Layer 6 of a small transformer language model trained on English Wikipedia (17 layers, counted from 0, width 96). Numbers have three digits each and are written without spaces.
In attention head 0, each number of a token's query is one row of weights dot the token's vector x plus its bias. The head spreads its attention over the tokens so far by the softmax of query dot key.

Query weights of the head. A number n stands for (n - 500) times 0.0012.
q0 (bias -0.091): 413469604266569304412251420521249463569197497522504538388531344452473656417512437612697630621578435686423479503612584371628542521527558506127726640362357539646555566410384409761570536436653679416512343682478622520666440498461731385356777248628410505636710480208440637535478454581609457249
q1 (bias -0.070): 328342399338688426679532457507642677491408373413611477532601450481239634281647557377726711377507416546497317462556241413365435492348687361398502584364552299652523269579360570623377625488493418592676646466581354668258684533404683579610227553501534391529460510653632474526625550537764638429
q2 (bias 0.004): 610370391344643368450528548542744462328529523467650435183615586348622527193452524444583491769662417513357521659536613676422460513517441603636667463488340596513396526376675644680413461428632465621501563688517509404510710396439414396489277425559340545372608374268461430728441501533709332540
q3 (bias 0.113): 587686579635508621438634515435487475703716371386517371643480536522450209580509425171328621496509715365534545711383446348396475374487645613568598429750503378596605242300259395746505477532461437514405659523489764460403673330505390302599532389517500500190430723484573745705351624276608489481
q4 (bias 0.024): 412491555523567685506591284435546826464314545932509610540665472448388359498525508451582529417510471414503648476341225505429429301544608611572743590599409483378645573620729325267505338665448486400508510487206469539732533254480637524429666398316502518501526452345456477310396540560583332688
q5 (bias 0.077): 298336564723351306351478374519712740332604489655512415704494570641467411815591661592295471703675356498542440543263363289794721627544440361464577296465350607525386595408442502419262726442484451299462634534689494426686801306218671414483549570278617778614528461634363511387538425366458454337
q6 (bias -0.005): 396571537429748467380570604472434513422295553253461618447455495689240655454499746511456446649343398420210506666618365575539444493589547512405247507483565692284433347587496572367380347623607469396523593483477546452414581454728703446664581323459598786374810483394511568426444456604286735467
q7 (bias -0.038): 790475622721451457374326160462459403502420633450701249576497714397585656466416533408771687582401511590753407627527395634386419380503520367693552395692478251489364602414665565378621366421583395416499667545571469431507799512523356518674376328474284345643547547522475495328666577401451523395
q8 (bias 0.011): 616583686624520446499594339277513447452315604315455442424413496715415497633435418489492356485632352484540639485499355426499383436596524519578448589530479497664533644485493505669514677420533680617720362450491255581257623616549254215431422420357594657402414536487372413592431736607650470652
q9 (bias -0.011): 573480548558582392509556475469470411565538536503586584402724505556541315726350483314293369590274406700119562617541425610783319747538599758412453528629580323730361402567511393493434467728564403485422337485390711310699571639512749465478221638543369291752553573301517411498311569317549608297
q10 (bias 0.009): 627491494452444577635548265399428305409555360578269461296479409387548542509380628392668330446623444560394458727457574384368880528524374569211428541509110426615302417559589618559358551464656357265694401381569583657627470485651686435753647602491424481439414345572510588536591716818507585567
q11 (bias -0.017): 832543162515575482393356602621544623616497390487395449822391456455617620453366608456424487540639707818274399352578366445487544696439548614617519442555559409508387598301628445548705365197354451391469603441481482560481441460677574296515280572620735487334430595527446485467428606442460471553
q12 (bias 0.059): 529706519427792259671344472527438419645442466550504632527523333446392359478796543836339427408649478557204537724636552546392513535581414485686708259571520532547403491296683252540318493552462563409479337678482315599463513570661357589729231383278632355540437685630306731404481438584411547437
q13 (bias -0.100): 403550465484422599588501441633633421680496488379326514500523291417665622545434385350625639306325493577518735583555363449563413598544456482490512398411461628634590650421390677268384483482588650385644519644342647268586568842644379598369374571322486499454435278383725831479397426570521365349
q14 (bias 0.032): 591338538453462533446351535233425629414686469511513562437626357482419678541666304590539479586537338437442478368484355599503374655361555443293581381714511565542576531574974401590566405299438639663549688508570520543554476770341470524551621630437614646203470365655169586467442513432349308435
q15 (bias 0.030): 335462663540632581355431539471636415441506548487597605546475490649500405555269418258739613452428388533466535652472649537550460416413781617363545354492240425616523633390725337224376650632405646618407468421462570645378268631662251492538587703721328622486602365642549254278466461349547422477
q16 (bias -0.064): 619280517474245561645640556351666577592398654217469550459558690485552448371572549676622648671495309509529491576513223510758614633674200582550868449446611581527472579551222470309551328202507464410618347510431498832557431703545538539703609155467578501534416379420600186393385343627455465409
q17 (bias 0.050): 153890289559678572710642462589302468571643632317674392355538549418608500583392534611323474377527464197519449475305456591399385722694401587685624617353482522798422319436680288561307607408252641652735501489453494438466625376530542373506495536625602492312575554380464531425686563420511381345
q18 (bias 0.062): 580648466635564457598436555569905722472703325566525339404384542302391596334396456687573589527352706535481235634409521722226581335395510562388534633765636333316413494464522447547566726549494450426561380582524352408564588494559332572273585423388650921372466366257391446454403464497481493574
q19 (bias 0.024): 452555361474568394583452337644614438283515563718528394448560267347442526243330433566366458476641297608641457532301488488578487456677357554272421450617701255591610575372626597442746494570384594619428496558607523477332459436430351576371546476526271468304721824493782731401441627606457783585
q20 (bias -0.057): 429443658569625443439531526529543368463407408499570441554561491300465632523361513534323562221603537634381343553235422476315380602497531347484680475523512559388421365528651604381416546530466517562533589579477585524542282366512609515509655376713608298678311707397782184694598391500607643612
q21 (bias -0.007): 608481356477485405469652794458496600421611604420427508491431299517573638588601311353527447760390540469592484494497425419343588358577346379314568330516384512464653437406491334461240561649365460431571574567214544579599718566743321731464659409606635469448422608628241440519466706431530727487
q22 (bias 0.074): 396639464624284385584249680605373478378484659566177697547951489428534502450621479452542652394340508282219541555354702425350390717553527359600394590566491447744575433543558566552566502382505483480607563395601382567430579580485466438580690415550114717423506549531236391588404773329658556414
q23 (bias 0.015): 457451307644618725537630368496259656500513603511412514340628582533532706720318687399659688355499699534409434557459486442440406515474539572383547425426541635555271462618283556433592662486627841697424357347262664380376453515359565466511490518317408579666412441620259433499334519423602705452
q24 (bias 0.098): 299431542529791399527604396504251567527515345548352478434631431681567380343516518543419608468470448356854565415659461610436504457602691537496565564409182438612524521396413565322595760599382390390562313629652674465697540448414512687482430449728521431445472656278728358417550700326301534329
q25 (bias -0.010): 529556341484512437466391341426594594694385637383651657536562557675679514527456511255366583298385538506417601441579497503309554263494630565468693483467439670555346647592445369453640505327653341525505377503334469417487483480164527406520620618642687516463594751587315621515413379625534665383
q26 (bias -0.066): 501566494407183831441329711582438574349403538407414751525421365678629520498539400470299678368536452328412592706660424448523528451901464563569415540774358239277616344563521519626617401558572626413470447465559672692547420401580429365438473325499442336494409569463539419505768395669583486413
q27 (bias -0.001): 547625436580557592350533607708467552411428515349246617665678401425551268437508266712618638341425465562461447431571463512512374404752315681435423377307407418593591665215455595683626571760649372690554546227645407555487656348601530275435642419514667421563480421481604639448325201323468604501
q28 (bias 0.110): 659543387524673416673548526479681576422540358560585575570324507439595463345592394552547543408389402484292525258488380354513548582249408675691625736537751430512680494517490469666275129783730378428547409593618546465579654290445251365492656362537418595479485382632562162344636654485490477467
q29 (bias -0.016): 547500545429521514450609636482551534432289796484496547497415533295354570397706388297467317682394528408451522690622383375317356644550461526597519388566494475645412406530376676619428357453444639363563526559635575511566657508646654348350436704515563564671693598402324428363580360460432522373
q30 (bias -0.119): 331373625358652382529521675500369494353487407433472439663613564349562451465349732400628612300567502426413679663715339359704699312439538481439435422468630454410432464671393371407657505431290641432640628436622563433873507411494366593360588474567566655349283491551402387415519519590542548702
q31 (bias -0.041): 399707352386459337510548402639385630441515462489402537417530524500395706486470475368559403440638543647465554377442375561489563705568680528610558455567686359586569518447599497238358255803225627644558494540585417601377390484491314569446582348471555672670375530505621717621527376494364474337

Each question shows a short text with each token's key, already scaled and adjusted for position as the last token sees it. A number n stands for (n - 500) times 0.0034.

Then comes the last token's vector x. A number n stands for (n - 500) times 0.009.

0 " of": 867554497219432496613254434484453484449568476535641210470392706539559530494448798506396622749594
1 " E": 874551447249410498559248427461424479520510471489643253458415730506478565503445783568346648756560
2 "con": 882604494235345475598283427453440416565490454486780315543436750514455530440428739643378649716571
3 "om": 788551481165460432584296421491423384583683433522762242463434713509451514379391760576355648768626
4 "ic": 863561477231426405516414483505431436635608395489786209502424766487454548367434763609361676784568
5 " Di": 908585513243377540555363407541425424536598443538690271520428695499451665517461731528393632708590
6 "s": 900571489157391611569410376486435380567662427445728185473411687537449589415406733515325646774593
7 "co": 894587483217390523574340381510474437570635491566715196593375706501464618418477705595360604751619
8 "ur": 867573401182402483516307488498518382519685417536729243561391690529387655367482647525281620763558
x: 519530465528627387741639371776613495160485422386531555692476387388699682613571419405293484416351611280700345525500688471612467462271486581332443583585433642526527478434373634592664658639570641507334402744480555483349565437421297497480397366485696606691612447488411480520402540364582307269
To which token does the last token give the most attention? 5 " Di"

0 " Jack": 864563502250458506619295440441467447482548472537699234478402708537556555527449815494470588754587
1 "son": 814705448232456450511367445456532469541564403575747215393387817525458589451482798487352577825471
2 ":": 875610476240437516547308435579518459541569507565696221505343765524512552508458760523305650802472
3 " The": 782617522261450441481328444490450475584524474565688170467369789500516560447420765565453529800586
4 " I": 725566501237454434600293479474402507514469472494649186436469764545484600405451823533498600830595
5 "mm": 768626550240332442585362520450545477619557471531685199433363693562477560380444814490455530813597
6 "or": 815621536149342442487325460432560488562576506575718243428410730578464576415472731476342624757541
7 "t": 793636458170327471437384485437552520597578448405801120451443719567459581399435773512355616793569
8 "al": 819572508194366428471393485412588526614583462520783191454391780549467543383479743528362602847551
x: 639527368600621341648666354789549347162544307484567481668436385446552809599574375532456444397588554224630443630513596442653336508433461619349637603657396736335620327515473469526534606495567564551255420732543532435379451384479271402573375408592617591539480488676419458587433497391657408333
Which token does the last token look at most, and with what share of its attention? 4 " I", with about 30%

0 " to": 891553513228448527614255452484446473433577471532632220453383690550548533485474760519397618754594
1 " h": 775580516298464564615301434480438509457616550524624258451318649647520485402478690524344608888544
2 "app": 891693428330492576566292439413503629551571537529667315445338685589512540468535679520308626843542
3 "en": 905635435241425562498320457442549490415636543494745263512381679530396558423512647487247605816504
4 ".": 869587490269517557525329410488609420476596497554688207475380749545471516448443784433381638792514
5 " The": 807637534263451453473310427470457482505572462588633150483371753545498566417421758499438595751549
6 "y": 801571459232431390468312436445408547458544474474672190396403830506496511327446760507465585751578
7 " as": 836515487306479487536359349534423483478526444515564146550421729556480558389492745482416629829497
8 "k": 756550483277549482474344326511474498515582532473682234554329746565438518354480705436470653822532
x: 623500542607652426616577340711602454280553214460562558603472504432605623595623338458431327423552578307630299543498516433353459650544603605464560595662424618243440461454540368646880465567565635444320516808388640404562359441343343577491427468567566646460616647571332438382501541278517247371
Which token does the last token look at most, and with what share of its attention? 7 " as", with about 60%

0 " Po": 873519494272446555620292443427434444442542481518691236499389653532545578525471788517462617766613
1 "s": 863581460118498556541415476466392385592590474498729266436396606583439545466488792628363653788558
2 "tin": 819504484206426482503428477413384412546527485541790280474340718510440549496470767555382634824518
3 "d": 852584483099446497539343459468579430607570500504886286450362771531455587355453685491311587792527
4 "us": 868551460284431465433365406473475454566634393479836307443306714550435549343529690553391623766437
5 "tri": 809620458220309509410384461467505422509618429546821254507291736469450570426435648585441622768521
6 "al": 861570505190415423433376504487516475582647410538816235497366787443523569353476655548341581819570
7 " Po": 816542456281403549541326498452421400582588454529725253562406680557486616490527771522405610857567
8 "s": 809575482134432585545435486445385414621618470486717248485384648586419586458508787561390653814587
x: 554543453517634363554646317757561599240419317457489728653561457540661774548578348458421465335379458203566370660577482435460447536542542439482489607527431697320508355404557504465592580693656548445390329687528573520379435428297248550605405371570731821564532419541414386639487527427628485274
To which token does the last token give the most attention? 0 " Po"

0 " and": 868565500197454499600273441483460467462546474542648201463390703545551530477438794499434619746576
1 " released": 903697558205468422559350469569547496475555530487549317469352764550592577470438680474361703743500
2 " as": 842536469276527478551342341531445463483532468513621187547408705559502523400458708492408611858497
3 " the": 753636501227511441503318406511429459509555525552625172498340801563475564403436714498380601824516
4 " album": 814634486304479362509334455500479567466568504476618273475425800558524555453483786471443597830517
5 "'": 812638483284540448507385461560499522497609491512718193570403784549546537338468700477503563870586
6 "s": 732628485186475486443405424508426483516586427429758170491364831579433523358447712447449601876489
7 " second": 760687524298498434483382506450489585535568549509604284584453853533498534417506755428370576872535
8 " single": 741673465295439440514329492494473585497560562446686288516451804601525569473496754416426617878524
x: 605593449634669498504633306718485493292458359553585338741612266326675599666424365607445377341506528322561369628581584318474314793509608375357734593719366591439484456530463584569698558514507406442464568751494640603323540386394329346586354525447566565482547516510323307603521600362507311451
To which token does the last token give the most attention? 7 " second"

0 "ta": 885546495222437539621260441438430450450575483517689246512349653511547545515436763514465621757597
1 "king": 874600530151442452504300480564493438491588480443729323451326750526470508334445624489415642786583
2 " into": 888529542192415491591276455494477504448611539485632278517338742511540528466483645502310668828534
3 " consider": 906680562320460449553393396546462565500612486398657303559356791487537601393465684472447656796569
4 "ation": 797703511276513505510346399480513535422594446475710321494335883563510518386409736505376651826635
5 " the": 767672507236461463498290423484434501484597511531632201523369826560508592365435730485385619817533
6 " mi": 774565512271418532645308450459435507456628533427657257581424687583553603472487757470374683786578
7 "ni": 813574426286328482599393393434353494475667541450728247596432629594493498549412718555332639751680
8 " do": 803594482276399549527296397558374535545703525497657254562414687590482557441491724470385573801620
x: 533533439507628488523799362727563581237459332453465555808669306487685557616388404471411400356471598316513365682593705474514447804413522327378545450603435714490636523432566392583680531597614441320540484611435642477519539421407292451490350445366564677448465451463304521629508674456357271335
To which token does the last token give the most attention? 8 " do"

0 " was": 887603513232460508565256425501454467477533488514682192480393703534558543450469754541433615765576
1 " film": 888688450252560483504358435490502447441625524504651259499334735573569544500455746513404605804484
2 "ed": 899720501184486529462365468547498472521562559480759306442334837540566481344439663445298666778458
3 " a": 837670489214504484476333487513429516480588592497680213569279727553542538368461694507382628759505
4 " ": 742657451289447572569297356489399530454569596442693230477379696591510514390475724454396671791544
5 "fe": 759680521294417589530534415490387614447604575433701257495347711541548520474443812426455614781545
6 "w": 754597460218512544543380330512463464490672524443779220433461747638528509444482744452338609819519
7 " ": 761658462311420608547321362477439537476603552472735210489424682628453506431521741403381645811520
8 "day": 797642488240445586506335391461442539431675548438688320475439758600504513463452858443460670849527
x: 670534367717609289427534359809589445334632360623530582676584420413500722686450442433430456317429409243572314698433519435477473653434541446462768510608359618374699359436437572605739532543499340317548522658628634622435418436436279562599370523503546678410563494462395356552539624353391309371
Which token does the last token look at most, and with what share of its attention? 5 "fe", with about 80%

0 " Po": 873519494272446555620292443427434444442542481518691236499389653532545578525471788517462617766613
1 "w": 778536465143530475589379406448412317605606452523746321373449724561454525483492816583392626768595
2 "er": 840589436181448521491358468528537364519633405617841266404404699557454589433457759539354624779522
3 ".": 878581496233504531545362441503564399499596465583702179459396746507474573440469791478354629781510
4 " O": 847514490286514515547331441490419436521532402583682179501385679575484548451472808540439671733518
5 "f": 814526501198427620582394434575440379465611437602676110473419613536483513420447801613488618688580
6 " the": 778577523234425498557309435503437450522571449618604147525361719532426562407469756514427604792500
7 "se": 752605449248393402472376489481412572437619498525626189446406779466510474325426801495431626734605
8 ",": 850599482270467530554350395550481490457616505598631101494391709541475521437469714500429663782503
x: 643589366568617379710723305618650485340506464597555653674531314448650613669617293420341483419350555276477314575528538422417300603443589414343411601552435646463687533449756438647639583623573470392293445674471590490534392425349213515521377481501442643460608532561560281558410700326634365375
To which token does the last token give the most attention? 4 " O"

0 " the": 817576492229430485584286436474417479459551488542641192485385709529542569439449778501413605735590
1 " U": 754561444223406439627338400488386433459573483478665248391394742496534573431443778511408670693522
2 ".": 814534437252426469660385416489495461478570471549677126458437668527451512404424855557374626728542
3 "S": 863596411308389483594379458480467372495571414571682125446373680529445469376372785527391658740472
4 ".": 828584438248476477673387431472520459490550449584725092502353752507432557394414760478388637767514
5 " for": 823539548291417513569374387547446507447573449541622211518337757534521545392419705461343686799484
6 " ": 785623475371452553563317357456411566490591504453652237467380710531505508452515745405350693793540
7 "em": 739614471307358496581316383507380500439620478506675212519367717569459572390436809437341672701486
8 "er": 796628432266381590476366401521481415423687467520787167484353693582516606378385761463314746708461
x: 699512398524523348550608394725656486337494472454560697738586289423640628668673391392275434410493611145728356522491703404685562496276616413392520655673451659428634378434429487588736597453559552418356386689533497370380451373420440467536419519454595610532640430561515460331512642322362339382
Which two tokens does the last token look at most, in order? 6 " ", 7 "em"

0 " ": 857574479286454579614280389433427470419547493480699215505383662558532559491460793484421657761570
1 "n": 747628477336446578550422424488380484492534550407788240520350639630487533403409815461298688806458
2 "ar": 767662442255486580538342394532521495550629520518783191487305692520528611438448756434240648775445
3 "r": 775643384290458559508371406562514468505676457472773212483384664604463560456410795461196660833389
4 "ative": 776623421316407496470378415556571547503586390490787272489329788555517536439456783389264609750522
5 ".": 852594486263492541530337418497582445471591481539697170488384756532476547423440788422357644799511
6 " The": 799637534244437446478326434475447493488560448582631126490375752530499584407423754494424603749549
7 " V": 757554495284456457565400437419381448526538460592625196494437698611502560448453798526450600799555
8 "amp": 763585456187402457661372452375493444545572442535752228518445724619437602501467781475371582732579
x: 630578444460620435627743341831582445220411403392511591608409370561511735574490604599465491352514444275598247535412576473572422360416559547581595455695461722469691400457407612401622607615624401342414401633545674530257443435468203561565372427469644636578572502695408315446519673409449369321
To which token does the last token give the most attention? 8 "amp"

0 " in": 874529525230422512635270416503441476446573466523640197485398699520554539484451791531389638711575
1 " the": 790577482221444428540320413531450456517618476525603177503370705537464545392438746564326633764537
2 " fa": 784574454307460519561365454561393531454696455533636215568338605535566612421490760525396632797592
3 "ce": 821672451169422501520432450487384510430703493478718246509459712464463517431485630503321558739621
4 " of": 851537495208426492539311453595483533445725560562642232484443672553505507440517754492292664805554
5 " la": 757555455308466508566259428469391538460706538506658239605318610606500546465525734493403575831582
6 "is": 765604427231499477559344489530325539527674538475677274538356720540485543383510716462370699761613
7 "se": 804607439195407488454354480509430508478751523506736242528312746504485459391428727466363637742624
8 "z": 836624410189427520446361450452414477524728536518761226513322676577517554341486702492352667832451
x: 674523451626630381598595366645675283227454336376357487635583365448650638651737345401414412399435449298622341588577708478570470723461579372417666602583498652468589408435598372478786633586541590483350554634529540306462394477311278498494377522568674653524598470626421380406448586317585305312
To which token does the last token give the most attention? 5 " la"

0 " book": 845601506269444499617299435472443470427542463494659257513407690536555556500425786501473604760582
1 ",": 853661471255514542536353387536499446416587502525700149472382689544431524457430740512385666819471
2 " Ca": 829572481216406476519328433466477408506549488566649205519385634539484585444473821543427594721517
3 "p": 865590423235325459605339442554518517565581513501640228478469607567456550378433791576357624689597
4 "it": 883558520175419372511413443467580530547657456496765240542419623577433502455513829567308680682553
5 "al": 913532520172406391479395464455591496584643490578759205476396692538473506422468778584359615821565
6 "ism": 814631448243365344516358434520474476506616371517681231510373736553457596387414782546467645800529
7 ":": 893614491182422464520282443558522420523605551559602198540381724551484567502423731515338667787519
8 " the": 785636529222470471481274426490433468526551499532621161533346808559486579404406736518421609807494
x: 557594438625697386616723402736586510134381555507638552685659365313600552650502371556323434482466743323520361572425583390495281624340605523293565759567331716247731397399486517610552579614600514451364477627519564398411406408488355448560379505485474713478482505545380377519397636418496402447
To which token does the last token give the most attention? 8 " the"

0 "ate": 899572514240462524611296424466457477462550469524682253503380700516561562489434801497436634750609
1 " with": 907532573252464501585332399553456471456615526539647217457408712549537527425498691519331626868503
2 " so": 871598553243460489633314456572383489432661519452599245468394642603495538438479766547417652815529
3 "ci": 839664440145356482515418427470399425356608519510679239443410709598528536457408679609394624748571
4 "al": 870607432200442426468345457456469504491657514496729258462412736533566497379430699570327565833636
5 " p": 792629473271424553593337416510437472514654527499649234522357630601470624389525721442381652807535
6 "s": 786693442194389614573440424449464457502638534465689206480335575679416526372474754486377720782567
7 "y": 802644470173426549597385427474445471469629527493750259487301666638378465408523706447427695735588
8 "cho": 838665428201366592532352382435448453447721539533713196595363623624347525387478641545365580816555
x: 653528425457591418702715510733782406236501522449496450646579550629536683675539254455303404263429451406508387686446602400411443583393577347436500522616322808463743441341371489547572577506551544408399547762509591467491405408414312581492347449516613749532630559564305502483541557350474271326
To which token does the last token give the most attention? 5 " p"

0 "it": 873558522241455527627297434440448478485543487518715237521370688535548536484432807506449646763584
1 "le": 875669497231422549531377432509515419519647506510895239461331700535475566364417763541339675793478
2 " |": 880609438219532524520344357470517445521538518576754213515372736518477544453405744516352643836536
3 " W": 828616526276584515540366383478451423582537470613695221461410746610534554508439852582440598812521
4 "ri": 801598485278539560568434417494441522559495405658765217456412756587455490541493801573464558807496
5 "ter": 809582495212478600528430490533496495466560406629795187431439767485441569456443762435413531836556
6 "(": 894622473288511513573365424449510459535513421561678251515487762567533520487417749483419620882523
7 "s": 819635498208511622514416385466469453535552407456776188495379766592435537458435733450399614897492
8 ")": 824651456255526463573367392446489453494554402532694200605466770584448530507431753483434635910520
x: 622556493520645466708694405736722499301397377610665659670495453318630619626557418427448433331388516229485403527552642329429365546541536396319555483537429715329582469539648554603785707592566501456355449687481619475388432290364393596608422358516523545499554505605306232639481536401469299280
To which token does the last token give the most attention? 3 " W"

0 "ed": 901586513220451516625286436465449473488539498516678261493367712531554529477415775511414638771576
1 " and": 837608474159517505550334416501494472467600503521696203424387714560469510431439735495365689816496
2 " released": 922700572204469423560344451547540506468567534481575328472351761554593574470439692472364713755506
3 " on": 855558525218490481561347380528495520439616481529622261541397769564534540461423718497269657809609
4 " the": 775630522217484459554294437487441465514614503519643201496382790570469536406418700502360596846556
5 " re": 798612509264527505519330448513369572529578494484663220552438717526486597429532711484379657851615
6 "mi": 734558470238505634557438422497389465433514454547725204626383746501443686433496674476262634780630
7 "x": 788599507277448499568402453462423537520696412464801232567374776602431500394462708520311629820636
8 "/": 776588522279495526581319417500475536573606545491700225583424718573507483368489683416362669846544
x: 471531505531529545499709350680732475261404458436538493681563459371720621516457398443340396433388630314656324538484637435520402745455423410420668486687504814465493566561738447634782593590507360417370425776507629511422461367442175458529379414530528560408478617503300346581466648327517366371
To which token does the last token give the most attention? 5 " re"

0 " the": 817576492229430485584286436474417479459551488542641192485385709529542569439449778501413605735590
1 " F": 780617519230425489587426446462456506501510504539639221458425745532574595453454786552328649757557
2 "ut": 785637541230423512710363427450505563648522414514638305398392694584415581442468796497302646698517
3 "ure": 797643453201399390610397442523547523542631362557705338467440725582369554454445765491351656791608
4 " of": 824510535196370480599355436551560533522620505594633195461447726488456537493477782494314658803517
5 " an": 819582508275399435535284497509379518572582567481637203562327681528506536375457710505384613798541
6 " I": 751566483236450446599288468477371507525518505496654201472437738552523575423431806535498648817602
7 "ll": 771587468178352415551306518487530497555616544500690226452370705579475520394415820493432557747503
8 "us": 886582453263378454500343423493439481561613445467745243435337722609442520349516702497430633767470
x: 638508379474542475585713206656625411190528337297522599674489372471584770627523432401225416401451432292577272514557690481500458511461393485490536489562507624440718493551482560605676622713566570462352469745479566325370400426527290575573369378652707669542597463606499362616410616352562340428
To which token does the last token give the most attention? 6 " I"

0 " S": 844552480283436564647299433412425451447512476529682224495378662543548554506443795509469625760574
1 "qua": 766588355242384577626337390447433437527507503593717276450320686538467516481470701519495580793497
2 "re": 840639371212409472512410511447483483541626472537774210500403669481402448465461768533319573803563
3 " G": 786627450252398555579336496405463411569561468602701226481392675536499596488533775523381608832522
4 "ard": 747639436217453499607381481396473488576529515570690289415417720552482600499439785465367596841620
5 "en": 881608373185316426508328458433570449526570471529716237464416713502394655482515711469265522794490
6 " con": 894602538288378557587318433588451482557604497468717271599382640549493636487564670529356701758528
7 "ce": 815639515184470660496471328447412438516646535463713250569403692441475517444484703549398673753572
8 "rt": 760574473239492533513394454576442430523729503577709264542391625591515577392444773512313677831570
x: 616478398479544393600583440837629373225556365503505643656485433265527754533639354540505359355467486245655373656512493319680343639557622508527515605618539625441532492406418491549712518645650611455527419754466643408442553476251405432498482562492623643580628430367349498457506485274452300167
Which two tokens does the last token look at most, in order? 7 "ce", 6 " con"

0 "The": 835578509236430484597297427449440462455526467545641199487411710517543563465420784501462592737610
1 " film": 804709450285463355545382448478489523460584469506623208504405741546556597447455786493405601802500
2 " was": 855732516239492475454316400532485463497568482488704184505452746539514558420483665546399607837543
3 " released": 892687588200499481502375440562497489448564571492595323496376785571580593460464665502379698724499
4 " di": 857649544248461578533346394547463471492625558510620247506421675583492618466488661508342644708518
5 "g": 827625448237442620519379356503484391511640571462703280523405677573559540330364669520316675726530
6 "it": 839603565231421472497425404480507520509674542459803206510455688590525477381418748521291723669571
7 "ally": 976625549240426558446305405470482521506620512439728273468388799476503525443454676516413603796507
8 " on": 868521522260470529510348387535466532426640509565598245570391813588533548481441712502314652797621
x: 504544403633650492565781268663647528325510518576487581819585421462546738675443195480323474469549572244459393596341616390532348706377583495322639551425322666522642381512598486568693550566716433425360435678570647454512508435435314440525444526480545590399454450329335455686448541434418297377
Which token does the last token look at most, and with what share of its attention? 3 " released", with about 40%

0 "ting": 848585503241442502617282443467468489461534462490675262502359711550554547468420787487436633784589
1 " re": 814636502241534547512324438538436549517560451480691257552390692521443605435501693479353655861591
2 "ad": 856623517274512571564295441566373551386589460477762329502298802526381650442596646464284649780614
3 "y": 836608469196505575544371431482437517450630435427796264470327793518406528371478674501329673789614
4 " to": 843587506236485556516325403564461500420645432530673260475357764595458536413483661504329677808565
5 " record": 911723520365448496603368466506518563491687527523602307487329762556505537433479735466399661796575
6 " the": 759682490263456487524296441474424508490620541527656206512364824596483573384467726489380612836529
7 " film": 792727439322434410549357454453473535468663491492610227542415785586542577451465789478436596820537
8 ".": 871605506274504544511344420484569427472590526559692165491414789580489527436444790427422636779501
x: 670538479554739447700765280705649469312386439467689628728561355386633557641618331416481414544389413256624362648373553397461519588366482367320529616548409624496683498487675414674592474521593496423416378643491752590447458398385388498561385443420415574386542534515447252597375642316634302372
Which token does the last token look at most, and with what share of its attention? 8 ".", with about 60%

0 " Sp": 835565490240429552625308449420447479452530477573658212494389664548549567489465770504442610769622
1 "ill": 795665446203451438661371525446512550506618436640685277510394774486449665420482737478225535783592
2 " Ma": 830578524292402512651367467520462458564548488558748192532402638534462601429505740497430590781510
3 "ga": 793587505151343519601375446542477405531670507538738212544346627483477590410459763570358606723544
4 "z": 826579450124356450494407480471481399588698489514791195453392598533481501383462761551326639746432
5 "ine": 782615455253370384474344444537511455618607479551794243445348743516487536389475764553363575747565
6 " ": 783640482302366593552317405519426456547578472519712224492379685532455561456528750425377646797486
7 "ad": 829603525259365611573257471544451509445575577439766280500277726582446582431551729422358697715507
8 "d": 799624521199442656569349455514554463583587562422827246505309743600498529308435724414348739783515
x: 559488392467558345598717354719606493385489318438553641704526433363543595701590355455325298393554525270559268645529567303606521576376551499445630545742420789462511391425449384644691522584571599419389486807626708475519478410294425432576539545559666700382581410509365364378451500249477473320
Which two tokens does the last token look at most, in order? 7 "ad", 6 " "

0 "er": 871589481238441531605288445458443458462552474532692249495376694522556573501424777498425625756600
1 "ted": 905679524170406514496380447517484487475495487445716268420385817481552578411408697460304704779494
2 " what": 776647545270481505529321450501501463507554460531622214407355745556528598401460761488413591880496
3 " would": 830674515227516495534335420532495488457595429544625251447379760645533539422475663502435606845582
4 " become": 935712523338469501533269421532508486435582490449645269499380779533482579403529651462433600821515
5 " a": 836631512232531464449322462502373523488599578497629215567315734574521519378477727523428623759561
6 " career": 805718520347383451592293404536390571445668571506560262541407710635511496479423770574417693824519
7 " long": 760711486234459562512389481422492616517619508442615276598432747572528456433466729408395629792548
8 " inter": 747603537263409581497389439511448646497652489506624271627367716570483632423538685424343690753591
x: 575455432645659480670670245787544660348455535502324543770628398313600677573456424368378333413465816208399378595495595491667485573281490506463573677570388794493713427452469585479579639473541364373466442530473688553374575421516311482490340482443601599492491611467346455513430522297447342457
To which token does the last token give the most attention? 8 " inter"

0 "s": 873571480238434538637281438454441467464544474527687224505350679548537549489432784506446635785571
1 "ib": 814502400212493511555300449493472443485569432579765211476321709594476595464543708484327625879504
2 "il": 914555444239424493547312483466535460455613496505767272431328715527464638392488676505281595812580
3 "ities": 766636458255398455512319449464467455505594312465753331458304786578469553422431759494395686801555
4 ":": 853595459206448513542274432520509426461618502516667246568342702542464535482416695511338698833511
5 " A": 833562501246486479540290456465426486533506482524679191607354711543514506413391779556447620753554
6 " C": 772568484273414493623297440395433464582537501545633243550412710576514578369451826549453665754528
7 "ri": 710583452266339464587426419458437552590617448583690202507424692562458536529481828558409656741572
8 "ti": 767575435175327522559413431410470542538628430562700167579451688521408551469461732512355594753612
x: 615475430424567566651702512801676481230432359469353547809503499539494843699566345465334417507513459221567416614511626535446373626436672634316529503546334712386548435361443542390594589602548525395437417689487515628281448368437150437585357478349553605637602506592434513503514611442475430350
Which token does the last token look at most, and with what share of its attention? 6 " C", with about 50%

0 "mm": 859595516254435550626293450423477489468567504532694243507354663569553564499441783484466616782622
1 "or": 850653505145429509499335460444537477518637510596745300446397669572499573429475673473272655764571
2 "t": 829665453165404532441416495460538504553619440433819171474418664544498570406434726506294647805592
3 "al": 854606497189424456468395491418563534571608455529800233472370751524495541360486704518314623851572
4 ",": 840645493241473552539336412537537448513628486567695164520359694531454524459433696472392659821507
5 " in": 869515563221484489557302370589483499480570518529574209579379713576495511422435735510341695731502
6 " 2011": 876565466336349410524321432565506512494622456479532211541456700498495506470400810578380679726520
7 ".": 900576489281445532528320415530591440482612516533654102495425721560511500424432808501400666741484
8 " In": 872529594263410492524302355496476497434525432556621134541443736570475544425402728511390681647515
x: 545527457464595375498665334649597567196515536503451632639577400471637614624434331453347410514439705232425246666416532436471402493379626663395608573559421680422708444451702508752721596483640390394253408610546743576419499399499300528410396412587428691478572483532495387619434681359422318399
Which token does the last token look at most, and with what share of its attention? 8 " In", with about 50%